Layer 4 of a small transformer language model trained on English Wikipedia (9 layers, counted from 0, width 128).
Take only the direct path to the model's output, skipping the later layers: a vector added to the residual stream pushes a token's score in proportion to its dot product with that token's output vector.

Output vectors of the tokens that the questions are about. A number n stands for (n - 500) times 0.0032.
"ary": 403 255 463 555 525 635 451 589 180 673 532 494 449 595 686 356 732 584 423 454 367 328 478 458 323 600 507 633 555 352 474 630 614 472 437 451 453 711 608 640 339 173 263 503 413 359 394 669 248 469 604 439 378 513 429 436 792 540 484 309 542 539 422 511 655 558 126 467 458 622 528 808 529 689 674 557 496 566 472 648 444 254 351 598 628 514 507 625 675 312 364 368 419 535 615 560 492 729 459 545 411 289 503 210 526 348 490 494 556 556 367 664 816 410 584 569 538 557 635 287 671 511 687 503 531 719 340 490
"al": 545 296 291 332 454 470 611 670 280 613 561 506 416 445 567 555 664 532 440 343 533 568 599 393 270 597 436 622 530 553 465 460 776 456 387 515 492 527 462 523 492 506 459 539 559 618 381 531 592 506 548 514 421 535 611 622 537 635 371 413 590 480 608 363 672 426 505 713 648 559 477 652 304 630 464 527 519 595 582 503 573 344 412 642 530 471 474 369 553 320 471 489 345 619 408 503 422 430 509 528 435 459 442 452 517 505 407 700 329 486 352 480 560 368 594 447 470 465 481 540 630 462 527 535 558 365 570 492
"ã": 643 242 560 304 502 674 565 443 363 486 214 484 265 513 539 312 538 811 583 486 653 509 406 442 459 516 617 698 556 460 371 491 646 698 606 384 477 450 499 526 345 365 319 417 427 267 701 568 399 611 559 470 664 274 548 594 523 482 558 382 591 367 648 609 448 557 599 416 670 446 584 727 396 589 449 628 702 782 503 654 464 464 302 374 445 408 659 422 459 539 595 443 357 201 373 522 337 686 544 388 514 317 742 512 420 351 507 430 467 520 452 724 648 435 684 459 420 542 529 507 539 589 556 511 495 675 296 350
"our": 535 378 380 383 420 535 411 561 459 389 446 485 458 455 674 473 582 424 610 558 585 459 470 336 377 278 474 732 356 514 527 484 632 685 309 525 464 552 588 392 420 361 371 414 533 448 764 733 668 462 381 350 561 500 631 348 721 322 385 562 746 496 342 570 586 639 596 351 483 491 576 545 497 698 403 647 495 610 597 741 511 636 356 568 469 252 533 647 489 485 665 288 358 378 479 416 317 298 640 577 440 562 514 547 558 631 493 492 294 667 372 628 467 459 716 304 341 573 730 588 282 571 501 556 538 541 460 413
"ay": 523 363 554 537 379 699 577 366 503 452 323 512 438 390 724 414 534 503 421 455 577 407 491 413 473 415 621 601 534 452 542 555 550 369 643 663 428 321 659 692 334 371 383 328 550 280 472 425 399 479 759 541 429 432 610 545 500 640 563 380 568 646 433 478 684 713 533 465 401 533 646 508 635 265 675 519 539 642 638 685 514 368 341 531 502 476 681 546 575 503 480 438 401 302 379 494 555 564 548 594 336 394 487 404 506 520 489 606 397 345 538 686 507 343 585 353 574 493 834 509 481 434 564 390 590 410 456 273
" States": 623 334 494 607 542 691 376 586 436 465 447 426 454 433 481 533 444 499 529 467 460 599 502 474 433 540 371 502 630 509 437 374 597 442 463 505 363 351 641 628 372 458 454 632 367 307 669 645 504 599 632 270 590 372 454 427 492 496 656 656 605 658 595 505 331 403 512 514 551 675 640 480 648 588 384 620 515 589 615 636 521 562 352 356 482 465 554 440 531 648 425 318 385 233 569 431 448 626 541 593 571 381 471 376 505 323 394 555 483 484 571 748 512 314 686 399 418 576 584 315 554 588 522 612 382 512 576 306
"ative": 269 243 634 523 453 374 564 200 477 523 403 475 316 495 593 395 754 538 550 516 451 540 482 627 382 448 445 659 594 375 405 327 485 522 741 255 359 624 455 670 375 506 234 450 274 446 590 708 539 541 438 384 306 459 310 594 565 555 423 377 379 674 602 520 541 475 608 509 608 555 720 643 541 710 408 792 462 621 608 713 367 333 401 547 461 651 306 659 691 723 562 417 560 414 565 289 282 597 587 461 357 608 501 451 604 525 490 284 422 506 370 591 834 464 482 510 562 551 474 253 615 671 340 540 668 556 315 680
"bor": 495 594 563 438 603 646 413 404 295 513 444 447 459 404 432 251 456 571 449 389 696 786 480 401 594 466 552 447 498 552 560 568 426 480 586 487 563 582 405 498 270 325 306 347 490 477 705 451 689 492 573 427 563 320 417 379 525 398 522 495 609 664 622 459 522 526 436 305 627 332 681 451 744 446 447 740 358 695 498 678 540 327 239 391 417 455 531 637 571 476 388 527 484 458 733 427 477 540 549 500 680 310 567 422 541 360 413 398 552 435 410 515 735 373 600 602 592 485 518 593 614 629 620 612 405 619 469 354
"w": 488 411 341 609 528 562 410 488 432 364 446 500 469 430 544 558 580 522 432 388 471 526 236 517 621 407 511 459 528 369 529 682 454 389 711 199 559 447 517 572 391 582 459 445 482 480 696 584 576 337 503 473 393 389 490 462 588 563 479 412 544 404 756 417 547 342 405 531 450 438 666 545 634 530 408 569 392 582 366 477 631 384 473 649 629 558 531 359 467 605 563 561 503 653 452 569 461 624 552 561 546 442 507 547 585 551 363 633 497 335 492 610 360 675 523 592 341 477 600 517 358 433 531 522 512 532 589 547
"present": 591 598 617 443 599 693 266 568 388 645 278 410 340 465 305 455 713 539 598 404 634 587 400 299 403 450 591 634 688 545 336 363 529 585 541 307 392 318 562 451 394 492 436 267 452 504 604 601 511 606 863 392 505 339 566 473 645 376 505 430 640 657 601 394 376 501 538 435 545 522 607 657 731 509 620 661 601 677 496 725 469 702 274 392 488 581 362 433 435 580 625 315 451 572 367 428 506 467 573 516 519 488 450 534 357 396 530 475 629 467 400 466 647 301 592 587 427 532 481 345 378 441 573 585 263 711 635 272
"ev": 513 465 444 383 622 629 528 300 301 576 180 482 386 649 683 681 586 390 701 554 540 293 613 563 464 620 527 599 563 499 519 475 514 589 617 456 457 651 458 460 363 433 502 548 532 465 477 686 394 473 423 399 520 503 518 378 632 586 400 443 544 566 450 531 575 744 508 502 632 352 633 396 663 456 762 674 663 664 535 571 510 619 334 260 616 368 623 501 371 416 417 542 533 334 442 492 509 663 467 535 495 319 572 428 526 384 262 281 410 365 472 608 604 280 622 518 463 495 438 652 296 530 625 371 413 449 420 526
"leg": 524 538 396 401 400 720 306 451 629 559 501 433 314 459 506 394 518 483 541 660 529 535 578 302 260 633 443 629 653 411 501 596 455 545 524 416 471 362 497 462 446 616 325 333 560 523 568 578 342 698 504 404 557 524 533 413 472 590 403 469 520 508 404 645 546 752 317 214 583 402 656 567 402 498 560 489 535 625 535 721 540 557 368 557 446 364 400 357 553 472 371 605 494 588 560 439 389 526 518 482 646 660 493 590 604 416 491 109 545 610 530 535 710 532 643 424 530 549 585 446 547 471 640 519 428 575 316 396
"position": 520 320 612 401 427 550 511 450 705 510 335 441 316 384 455 404 550 569 750 478 721 636 406 466 508 458 586 509 468 473 423 554 574 684 533 704 402 288 375 443 310 296 517 220 456 482 594 596 488 636 645 395 607 365 602 307 612 428 661 519 503 520 511 688 341 736 469 385 657 380 491 497 419 712 614 415 547 347 592 818 401 469 321 525 388 421 560 522 412 513 366 465 305 567 737 404 443 503 591 462 557 438 573 397 349 555 476 434 421 528 347 444 707 573 637 199 559 581 707 494 609 468 735 575 392 646 602 348
"ally": 532 358 242 292 407 529 449 527 328 820 402 501 336 610 516 580 610 435 542 401 487 271 534 346 424 336 493 756 700 295 440 457 763 747 459 307 433 629 582 532 474 321 446 562 407 447 439 577 655 636 710 479 266 562 656 633 512 747 411 386 530 510 857 477 604 388 612 542 623 556 655 649 475 710 435 651 420 719 681 727 300 446 428 519 341 578 509 396 538 399 343 200 458 630 466 374 298 623 757 607 563 334 542 520 455 353 470 654 293 464 223 605 539 358 628 204 253 560 412 543 718 521 483 613 628 491 336 471
"o": 601 305 622 367 500 675 528 645 352 424 572 493 471 511 534 540 605 411 610 511 518 402 580 380 466 516 611 601 498 305 560 475 364 461 651 697 553 383 429 421 319 487 403 537 513 575 422 538 645 516 463 579 672 559 519 640 412 469 425 339 685 431 470 630 671 525 595 486 470 471 489 552 501 385 525 471 360 489 461 417 380 220 568 470 341 437 651 603 357 482 677 519 454 533 429 482 503 568 459 521 540 598 329 495 553 491 604 475 364 543 567 468 472 619 467 436 431 480 567 518 626 500 592 464 621 396 448 422
" However": 405 454 475 416 525 517 471 367 635 514 405 464 404 607 613 365 452 442 610 585 590 449 560 407 406 477 625 611 604 464 496 326 644 587 732 387 496 505 610 622 453 396 436 606 246 250 617 542 508 574 597 514 564 347 566 472 404 473 588 595 527 590 487 616 475 663 502 418 464 639 490 405 425 550 465 605 586 461 670 816 447 539 354 405 549 363 586 578 491 568 430 471 414 351 659 367 301 740 654 512 423 424 596 603 538 524 363 463 439 325 296 499 634 410 539 326 347 550 500 519 534 599 550 533 454 546 396 364
"ric": 536 304 473 485 451 643 419 341 404 144 582 498 277 376 660 498 549 320 369 475 505 518 613 591 527 478 539 701 407 511 345 457 574 303 644 449 451 576 485 505 314 300 408 434 387 404 745 570 405 531 573 331 854 414 590 542 469 413 459 855 553 538 488 611 447 632 401 557 595 468 445 504 303 478 514 597 384 475 733 779 737 533 469 522 517 622 615 424 604 451 349 430 451 317 506 662 398 622 396 708 551 612 548 653 505 516 419 383 491 407 427 685 519 317 495 604 422 491 617 484 501 392 430 460 427 598 553 677
"Personal": 531 444 500 427 480 566 430 619 551 636 335 399 217 601 473 438 740 559 615 676 545 654 429 245 486 519 596 574 687 552 569 330 520 685 447 629 375 250 664 393 431 405 417 474 405 354 622 556 358 540 533 412 372 461 307 419 618 559 444 414 539 676 662 776 510 723 614 486 680 225 628 426 334 631 435 680 332 641 690 645 479 562 400 298 486 288 517 588 483 438 467 293 160 567 680 358 308 677 490 646 399 552 524 542 483 300 445 352 609 395 305 550 521 535 663 450 493 626 533 384 437 695 750 374 464 771 310 533
"land": 402 364 230 596 701 640 403 477 248 459 391 496 487 579 230 429 763 580 587 630 673 446 361 333 508 458 433 609 618 614 407 623 506 480 541 418 455 587 514 541 348 486 471 442 512 520 618 343 442 397 554 466 401 413 360 489 638 485 547 566 364 578 528 671 553 545 349 341 605 455 673 781 511 796 556 593 398 637 420 643 464 672 419 361 616 490 357 513 539 721 500 469 314 627 496 691 580 525 483 724 622 552 486 383 603 234 253 381 348 365 461 407 646 355 609 377 421 489 696 556 604 638 362 512 391 492 353 538
"ception": 549 524 559 556 635 466 486 419 482 474 435 441 258 411 596 481 534 460 779 460 663 362 465 528 245 383 446 455 601 437 427 412 529 485 633 424 407 481 656 428 383 548 668 363 460 264 515 689 339 571 528 451 682 432 511 418 671 525 385 518 406 571 626 601 489 775 409 538 753 480 559 587 326 510 518 590 443 516 542 731 499 415 286 307 534 429 647 433 407 727 556 340 533 559 629 574 370 493 667 647 687 454 524 633 421 245 243 428 381 389 311 828 672 512 584 328 391 504 572 397 523 362 685 640 465 721 456 230
"]": 258 526 504 441 460 595 414 293 553 479 590 508 407 572 500 547 340 518 470 482 549 455 608 349 433 518 438 618 750 267 682 20 690 512 590 450 354 594 635 640 320 549 580 565 395 266 660 523 436 557 620 585 371 360 451 613 334 581 560 679 820 266 478 556 305 798 596 405 608 532 622 603 464 314 469 536 415 495 562 652 476 548 388 478 507 355 473 525 348 653 481 319 405 465 548 721 296 452 733 474 553 511 504 664 521 450 438 402 419 413 391 687 544 409 579 565 399 585 875 543 366 511 590 645 271 840 406 167
"round": 506 438 452 495 590 653 404 471 268 719 309 470 324 488 681 595 609 699 513 450 616 393 244 404 491 399 718 535 641 494 463 283 395 430 521 333 441 466 557 398 393 537 515 278 516 459 450 657 715 560 798 495 651 466 421 506 343 435 505 525 617 738 406 631 560 653 396 341 503 474 651 505 479 657 458 534 335 299 627 697 398 612 550 523 518 488 665 180 475 693 233 339 633 374 627 364 418 719 444 489 399 449 413 444 526 404 272 416 539 528 533 431 663 478 445 425 641 724 728 475 422 638 530 595 303 762 578 360
"ty": 485 557 729 614 460 729 282 375 469 242 474 452 479 368 567 300 550 630 478 434 580 388 402 598 554 426 581 811 667 345 491 316 612 492 552 431 481 405 702 545 444 589 311 516 543 483 469 659 480 600 480 531 517 678 458 287 679 455 388 403 404 819 380 795 431 781 490 632 708 538 675 451 670 637 526 555 573 574 638 605 590 483 440 484 372 544 411 588 608 583 377 616 416 389 500 524 175 506 372 496 639 201 534 544 576 468 318 389 601 342 417 559 630 442 393 321 172 530 460 387 544 361 516 284 607 526 496 359
"ted": 619 586 600 369 289 534 143 327 566 449 291 473 406 336 642 323 498 713 487 421 570 264 565 368 587 362 617 681 478 390 546 419 445 437 625 383 358 518 632 467 358 669 418 430 341 462 494 790 535 815 413 537 505 596 417 602 587 456 474 458 388 731 513 663 365 680 636 647 698 260 691 466 608 586 559 575 495 258 662 648 597 356 427 556 290 470 302 495 522 472 494 514 428 640 613 656 435 461 741 422 631 513 646 467 410 329 622 554 407 375 361 488 682 495 566 402 392 578 470 290 647 569 628 397 277 736 447 467
" (1": 422 487 462 367 641 576 451 421 654 514 484 477 451 530 435 404 423 594 771 549 475 379 583 512 500 571 521 480 481 653 595 427 516 510 533 269 400 559 432 274 405 457 408 492 262 370 470 563 507 465 572 530 435 471 625 456 581 500 514 529 487 453 507 500 564 583 430 377 499 434 495 428 531 604 491 523 458 393 565 648 408 623 383 427 482 500 422 618 491 691 475 585 420 433 460 449 428 711 450 572 417 485 654 418 500 458 452 624 635 500 436 547 607 390 545 453 526 578 670 497 592 488 470 485 418 558 680 525

Each question shows what one neuron of this layer's MLP adds at an activation of 1. A number n stands for (n - 500) times 0.0016.

n237: 454 448 517 493 527 563 416 379 706 426 633 650 448 341 550 480 409 538 448 381 448 455 382 543 525 552 572 657 575 388 479 429 586 466 430 623 491 556 487 510 491 477 472 334 653 299 512 358 555 492 428 579 475 479 628 407 629 674 556 490 580 478 420 530 532 467 556 363 649 622 565 661 481 508 471 390 566 509 576 464 574 521 554 536 433 531 493 513 557 584 536 466 597 567 517 662 462 631 447 640 520 378 538 354 420 349 502 470 528 467 596 412 493 363 359 476 457 399 377 480 505 444 435 411 543 550 391 543
Which of these tokens does it push down most? "Personal"

n260: 541 207 582 540 559 435 469 512 488 419 542 512 451 401 478 630 476 388 500 472 547 353 517 383 542 388 563 360 506 388 524 480 505 438 485 493 565 553 432 611 561 639 483 430 718 526 521 449 457 475 468 449 505 655 493 454 500 544 374 498 535 560 477 479 545 557 457 538 570 312 607 640 523 557 530 664 546 433 469 542 610 620 425 451 561 411 480 565 461 717 572 543 435 547 491 493 608 547 467 520 299 462 566 593 469 514 471 586 490 472 585 505 424 638 385 456 498 477 451 400 483 482 439 421 424 554 548 475
Which of these tokens does it push up most? "w"

n21: 572 384 469 550 451 520 358 557 389 344 474 401 391 482 617 496 509 410 524 305 526 498 551 458 623 504 520 586 524 512 502 492 511 550 509 498 392 513 491 525 449 429 455 504 495 536 649 521 388 633 466 599 692 442 506 502 557 518 462 542 531 465 530 594 417 494 275 593 462 554 457 560 525 433 456 464 424 543 513 436 542 456 466 557 447 477 474 368 527 471 447 534 470 512 518 544 532 539 436 656 498 552 502 548 678 502 554 536 521 492 502 513 416 411 432 446 580 568 509 516 547 514 598 603 498 577 400 458
Which of these tokens does it push up most? "ric"

n171: 678 418 528 413 388 381 514 536 743 481 585 490 434 539 432 442 503 643 371 489 580 455 477 560 681 466 516 481 540 506 411 566 544 566 462 491 497 379 675 673 424 393 572 489 408 451 648 404 636 388 235 675 540 639 644 567 429 368 610 425 428 374 590 403 526 382 581 285 561 602 561 522 547 346 491 448 557 487 424 506 435 473 500 518 477 492 564 656 267 563 477 527 422 441 483 638 562 500 410 631 456 379 497 350 447 342 427 537 451 588 479 419 677 545 500 421 489 605 621 542 451 511 579 387 454 616 517 478
Which of these tokens does it push up most? "ã"

n341: 537 448 477 512 325 591 551 528 508 521 606 490 496 438 486 508 440 497 587 453 552 417 484 458 461 523 681 444 459 482 569 392 437 421 679 686 482 677 606 574 413 579 616 439 314 435 406 546 461 508 455 473 308 473 434 343 538 489 559 535 517 468 543 423 593 590 450 612 546 332 508 640 567 475 542 527 497 708 455 300 591 533 416 474 586 557 535 422 425 752 553 435 589 526 482 534 500 634 489 405 533 576 447 410 552 562 551 436 473 373 536 503 544 446 490 516 452 594 355 371 636 447 364 568 330 493 519 267
Which of these tokens does it push down most? "our"

n132: 546 594 537 477 500 471 577 468 595 591 419 445 559 539 524 683 433 500 414 555 581 602 585 500 475 430 408 500 478 468 479 514 404 605 544 554 361 669 458 492 617 430 546 551 596 413 441 601 440 453 425 323 316 614 568 516 574 470 634 405 519 421 373 629 423 293 513 309 582 396 587 627 442 368 476 462 613 438 484 397 353 649 574 402 474 545 560 389 421 594 492 495 500 465 441 558 407 495 454 596 485 490 402 530 565 541 467 495 651 475 404 556 379 488 595 524 548 637 529 418 436 347 633 530 478 545 650 464
Which of these tokens does it push up most? "]"

n130: 490 448 571 607 510 508 539 399 618 481 388 427 727 474 428 443 510 556 568 588 407 531 397 406 561 422 628 615 592 460 494 529 651 380 547 392 555 316 629 490 394 452 453 594 526 513 521 493 574 417 507 368 522 556 488 458 482 464 507 529 464 475 512 635 699 445 576 515 409 596 557 476 656 598 487 571 415 448 280 487 603 510 576 576 566 428 418 591 441 587 234 534 502 412 481 487 455 415 536 502 624 538 488 625 474 480 531 493 524 341 571 459 432 562 504 470 423 461 380 568 563 440 361 473 448 464 488 541
Which of these tokens does it push up most? "ty"

n486: 482 622 568 369 470 465 214 450 452 573 492 497 451 595 452 384 460 500 461 351 457 497 329 472 513 518 547 474 509 708 439 435 654 413 503 636 450 478 415 413 393 490 518 530 453 414 488 400 620 406 598 518 523 387 460 318 607 492 507 531 568 525 483 508 542 569 478 461 482 542 494 477 746 546 525 586 620 529 500 517 477 731 353 526 366 418 398 429 570 577 539 444 648 571 552 422 549 482 579 569 560 586 354 425 482 531 431 601 474 595 535 568 604 450 488 663 567 489 476 530 482 460 439 707 464 580 312 495
Which two tokens does it push up most, strongest first? "present", "bor"

n397: 556 464 549 463 475 355 596 407 529 498 453 561 363 434 440 485 505 543 509 406 565 433 352 293 407 532 662 372 485 384 443 512 477 498 585 326 520 487 451 495 540 490 459 294 478 441 507 441 527 612 479 551 523 467 656 564 584 432 568 548 476 559 459 447 588 590 534 596 332 438 591 584 646 670 479 398 617 578 419 613 411 524 643 593 577 589 632 615 473 613 416 600 543 502 403 678 538 372 489 567 432 555 437 407 438 607 588 510 647 540 431 351 431 458 561 609 475 522 490 534 391 534 468 386 479 462 460 462
Which of these tokens does it push up most? "present"

n189: 532 632 524 506 560 509 495 474 392 465 528 459 629 522 470 432 634 539 604 462 629 555 486 523 507 600 472 605 606 456 546 429 414 611 444 516 443 627 549 556 527 475 385 405 515 376 433 401 648 397 374 530 507 413 411 553 474 517 504 493 576 427 411 615 447 346 531 489 525 364 374 524 438 568 545 573 495 547 536 587 373 469 366 425 592 460 432 548 500 468 537 414 516 600 483 508 536 522 557 535 555 529 453 468 509 527 396 715 573 491 443 313 572 540 540 591 486 349 332 496 438 561 459 508 506 498 484 641
Which two tokens does it push up most, strongest first? "land", "bor"

n96: 481 486 587 593 456 586 543 326 596 411 382 636 612 614 638 557 469 528 591 558 429 502 481 630 553 414 493 372 527 449 472 507 452 380 336 538 495 313 524 437 603 435 510 552 439 447 453 347 495 485 480 455 589 620 577 577 437 424 500 448 609 471 554 451 384 468 577 467 519 630 467 629 582 471 550 448 410 518 477 469 395 458 637 475 584 474 476 404 379 601 464 504 470 437 614 427 535 415 368 435 571 449 619 530 465 479 589 295 493 514 507 527 442 626 461 587 479 609 576 638 505 421 535 513 542 473 371 565
Which of these tokens does it push down most? "al"

n507: 626 683 483 508 515 522 419 561 559 462 420 414 480 566 525 419 518 515 444 553 506 374 651 598 599 559 542 427 389 295 513 616 577 620 616 403 565 487 546 607 388 556 409 446 455 362 374 576 601 481 508 389 598 594 443 524 512 490 468 569 443 376 474 562 487 333 428 395 533 640 382 406 396 355 409 416 299 531 535 725 462 340 414 317 518 567 612 570 459 598 593 633 473 659 558 426 304 526 579 421 598 644 438 536 468 620 503 613 350 485 415 629 418 481 406 518 420 687 639 558 578 235 723 456 489 722 464 401
Which of these tokens does it push up most? "ception"

n414: 620 526 536 547 484 592 619 507 495 505 677 654 367 433 543 525 450 507 461 475 461 509 571 433 543 516 379 528 516 594 578 634 536 556 562 618 564 621 438 438 446 493 363 425 563 463 522 356 396 543 478 538 468 436 480 550 367 487 422 296 480 530 426 449 490 519 500 547 693 595 614 482 762 582 377 552 420 424 507 548 445 544 415 393 441 507 472 557 430 442 495 544 568 470 469 419 485 448 517 515 615 553 424 419 468 500 633 374 479 387 542 603 483 526 498 634 542 472 394 500 399 373 398 371 535 474 500 487
Which of these tokens does it push up most? "bor"

n123: 473 434 549 425 432 612 495 463 522 479 385 483 233 592 562 586 529 541 529 605 678 636 495 608 628 502 516 346 531 495 506 598 552 569 647 277 574 568 480 332 355 431 505 500 515 472 546 646 386 389 550 553 574 519 461 566 393 341 557 401 540 402 537 512 464 498 528 476 413 634 362 512 618 532 601 404 481 491 431 599 485 400 416 515 461 458 424 364 547 672 565 505 522 512 477 491 502 379 571 533 479 575 526 505 356 505 405 557 591 481 518 513 456 482 491 323 462 613 505 581 522 530 533 440 498 637 457 514
Which two tokens does it push up most, strongest first? "ã", "position"

n487: 663 537 497 590 377 513 454 550 436 577 605 438 395 436 410 502 610 533 493 482 577 563 539 487 385 352 505 636 476 382 573 414 595 367 660 438 482 492 461 515 357 505 464 478 409 415 522 469 513 378 590 513 569 409 292 388 535 348 475 513 511 518 451 561 399 397 454 654 407 634 544 417 503 558 459 588 423 526 420 503 381 656 484 546 635 576 474 661 555 613 327 605 619 381 564 479 341 567 527 396 465 485 518 449 530 562 500 385 549 525 465 335 507 552 614 526 590 528 413 637 544 730 497 474 481 580 518 519
Which of these tokens does it push up most? "ative"

n504: 534 524 510 413 459 459 534 495 377 525 613 573 403 584 402 672 511 350 416 528 527 564 535 376 446 539 547 550 505 503 451 544 573 576 662 556 497 450 430 560 589 424 390 538 577 565 583 604 612 522 430 450 516 447 528 664 459 477 399 450 386 406 482 471 552 416 486 556 484 581 582 508 454 574 419 569 495 488 500 391 557 359 470 562 342 498 502 772 449 324 298 615 490 344 503 553 596 641 356 495 429 474 474 285 477 511 372 453 614 471 282 645 570 469 387 424 597 494 652 372 484 563 590 461 631 468 629 557
Which of these tokens does it push up most? "ary"

n70: 438 437 537 678 446 353 429 590 569 438 509 635 350 513 425 530 502 507 502 541 450 481 596 533 564 446 406 549 372 472 554 547 606 466 423 478 565 428 574 544 492 515 603 533 450 613 437 386 459 675 535 396 531 449 536 430 484 441 648 578 398 479 489 493 567 401 719 449 424 567 378 672 596 425 491 549 502 537 484 493 446 442 489 546 585 568 510 473 553 526 531 571 486 403 360 595 452 440 416 494 577 465 522 434 548 553 437 542 420 413 509 549 596 417 500 452 460 543 409 429 533 553 568 494 488 450 544 367
Which of these tokens does it push up most? " States"

n433: 464 521 601 349 640 378 486 513 507 413 389 432 436 498 454 511 507 468 515 396 500 463 498 649 616 520 489 473 451 451 612 636 398 530 553 514 549 629 643 399 486 480 466 513 590 495 595 576 580 472 498 436 511 431 530 291 402 435 487 609 555 604 494 446 482 550 465 484 612 502 632 405 475 519 386 518 559 378 449 429 623 509 443 492 482 418 540 500 528 363 582 515 504 400 530 391 500 474 564 442 489 496 534 282 642 432 473 495 482 608 519 650 601 392 569 558 480 500 421 553 464 511 598 523 453 498 529 472
Which three tokens does it push up most, strongest first? "bor", "ev", "our"

n153: 428 516 494 458 432 412 537 606 444 536 547 573 527 565 478 445 509 578 451 613 641 511 414 502 333 575 465 454 541 630 434 554 513 438 498 568 374 539 387 466 574 472 460 581 586 535 450 394 530 572 391 428 573 643 440 509 496 470 388 452 431 630 471 506 525 520 404 526 502 617 512 489 448 347 553 620 513 555 451 583 380 607 341 553 529 518 581 544 481 522 342 451 494 425 458 486 671 462 463 538 496 566 528 519 446 430 376 493 533 547 470 392 476 610 530 404 420 435 518 551 493 612 451 442 567 506 571 613
Which of these tokens does it push down most? "]"

n320: 497 630 460 453 497 553 569 522 468 488 563 608 257 466 602 453 581 543 383 657 547 450 422 503 475 485 457 407 527 398 498 538 382 600 510 492 483 578 529 513 386 533 308 614 558 710 551 565 475 516 326 526 546 565 610 484 482 560 432 718 575 491 383 612 609 509 463 531 549 594 405 610 503 405 546 495 474 545 459 597 428 409 291 353 446 552 426 417 364 391 523 575 650 535 534 593 505 545 535 353 389 385 687 530 535 477 423 487 344 515 444 621 442 563 505 584 462 407 518 535 359 410 500 380 560 601 442 498
Which of these tokens does it push down most? " States"

n390: 441 470 425 527 440 545 498 415 481 463 475 636 482 515 431 419 390 529 380 432 551 575 527 455 445 443 432 590 471 443 417 563 692 537 521 578 559 462 530 569 568 440 594 337 413 435 588 518 623 521 449 516 554 562 519 401 614 522 532 618 564 531 576 487 502 605 488 604 427 394 635 511 537 481 429 579 498 391 392 655 353 559 594 433 425 412 502 523 502 574 502 419 422 411 552 494 633 362 386 614 398 560 442 489 533 486 537 585 491 513 441 490 471 488 481 470 630 532 440 572 475 386 478 660 409 430 570 562
Which three tokens does it push up most, strongest first? "our", "position", "ric"

n26: 527 522 311 519 423 494 490 418 490 576 500 271 563 520 451 442 427 512 523 472 508 575 479 552 566 573 513 385 487 581 481 516 476 533 524 506 524 336 447 502 621 549 430 579 572 525 502 385 412 494 435 432 555 629 491 547 399 483 546 548 441 543 419 479 502 597 556 602 512 516 473 607 540 450 510 564 427 550 471 502 495 597 490 448 549 436 432 609 451 471 494 467 411 470 526 521 556 461 468 454 437 638 504 578 545 483 640 502 552 517 385 528 421 606 491 474 485 525 522 457 440 539 568 573 498 549 435 427
Which three tokens does it push up most, strongest first? "Personal", "leg", "]"

n508: 704 382 497 570 630 377 732 303 477 435 402 395 446 535 618 514 643 629 650 610 636 404 489 452 609 602 484 494 398 599 512 576 488 465 546 377 510 556 580 567 711 650 471 492 424 446 481 526 650 541 378 367 358 577 433 514 485 554 508 415 337 480 519 534 480 557 644 661 341 511 467 500 491 564 444 412 333 534 632 537 559 482 514 492 249 662 387 426 421 391 480 556 457 428 438 500 542 456 402 503 486 481 394 480 525 426 492 348 579 626 583 378 426 639 571 378 483 682 433 454 588 572 368 588 378 526 536 476
Which three tokens does it push up most, strongest first? "ative", "ted", "round"

n281: 772 518 492 651 373 581 497 534 539 608 512 406 484 464 497 438 573 664 538 418 524 362 535 287 346 585 481 672 550 466 671 511 453 533 359 407 392 515 400 480 514 477 573 500 497 457 508 351 489 562 478 433 543 482 508 614 479 475 627 283 455 660 541 552 482 524 385 604 389 315 525 525 632 443 685 451 590 572 543 465 490 416 554 231 430 291 495 549 416 423 506 375 430 627 494 542 543 508 645 547 617 494 517 511 594 465 505 351 321 446 584 637 432 592 457 544 460 779 447 419 575 508 439 466 551 511 612 408
Which two tokens does it push up most, strongest first? "ted", "Personal"

n176: 478 351 466 550 500 582 545 430 495 483 495 491 584 386 459 548 472 394 370 524 538 336 403 660 718 606 414 656 489 408 527 546 376 422 583 573 399 565 487 510 545 678 495 514 561 719 424 310 568 388 479 502 551 497 498 367 452 540 434 550 383 568 519 556 590 556 500 537 550 404 629 522 570 436 547 485 609 424 487 511 507 536 550 484 472 573 385 425 464 316 351 413 496 532 429 602 525 606 391 523 483 359 603 463 524 463 459 603 441 554 624 526 579 527 583 500 581 503 401 529 592 373 505 389 514 558 498 388
Which of these tokens does it push down most? "our"

n370: 531 536 468 586 395 569 303 510 463 463 565 430 303 475 396 564 383 480 409 475 524 532 379 426 512 463 502 582 460 505 568 491 513 437 453 456 561 422 619 523 555 588 446 592 557 522 529 410 595 379 543 464 583 549 432 389 495 516 327 666 289 513 527 533 511 519 399 324 631 448 476 438 278 539 583 551 352 517 462 420 511 500 168 534 590 363 529 431 643 482 454 517 463 478 502 656 507 527 663 547 466 520 643 452 477 579 432 665 630 558 612 581 532 439 564 466 571 459 434 498 528 587 527 500 576 579 647 639
Which of these tokens does it push up most? "ric"

n396: 600 572 524 454 546 605 533 484 572 631 539 634 550 414 523 496 510 573 475 356 523 445 422 553 423 581 523 469 463 554 364 489 544 577 403 590 514 547 413 488 556 472 514 419 437 461 461 508 452 437 569 600 484 358 529 448 531 580 593 547 502 504 442 450 545 448 511 435 461 574 584 387 580 343 560 461 545 579 390 555 315 487 520 525 475 534 466 430 561 530 524 492 414 462 510 544 443 567 483 515 482 476 484 560 430 427 597 443 492 426 504 485 535 511 406 660 573 352 469 461 553 541 610 569 498 536 450 450
Which of these tokens does it push up most? "present"

n230: 579 557 603 373 475 411 502 408 581 391 524 431 422 631 441 567 422 403 491 446 495 500 533 505 552 572 731 569 482 493 488 442 552 562 451 381 479 473 538 532 411 457 411 452 329 596 522 500 580 338 613 653 555 554 577 477 672 569 507 523 580 522 418 567 372 540 333 470 470 458 426 592 553 550 495 597 488 408 495 500 421 611 581 459 491 517 468 654 350 528 602 537 444 532 480 409 483 316 330 517 493 514 523 557 539 472 475 564 671 514 437 439 555 443 487 550 470 507 502 513 477 412 449 468 595 476 523 541
Which of these tokens does it push up most? " (1"

n164: 392 441 633 526 598 408 505 591 453 521 588 497 458 417 505 381 519 440 330 304 505 516 510 619 491 353 459 460 564 413 466 427 456 438 541 587 541 603 490 441 659 450 604 518 495 590 505 481 408 332 642 536 474 638 448 488 396 513 578 567 482 544 486 460 449 458 503 546 635 437 635 521 628 579 384 413 452 571 630 573 461 605 470 562 466 460 379 507 419 371 500 595 472 627 498 502 471 577 462 382 447 512 602 436 648 452 546 390 452 509 425 455 589 520 520 721 574 521 638 449 469 438 457 498 392 433 505 554
Which of these tokens does it push down most? "ã"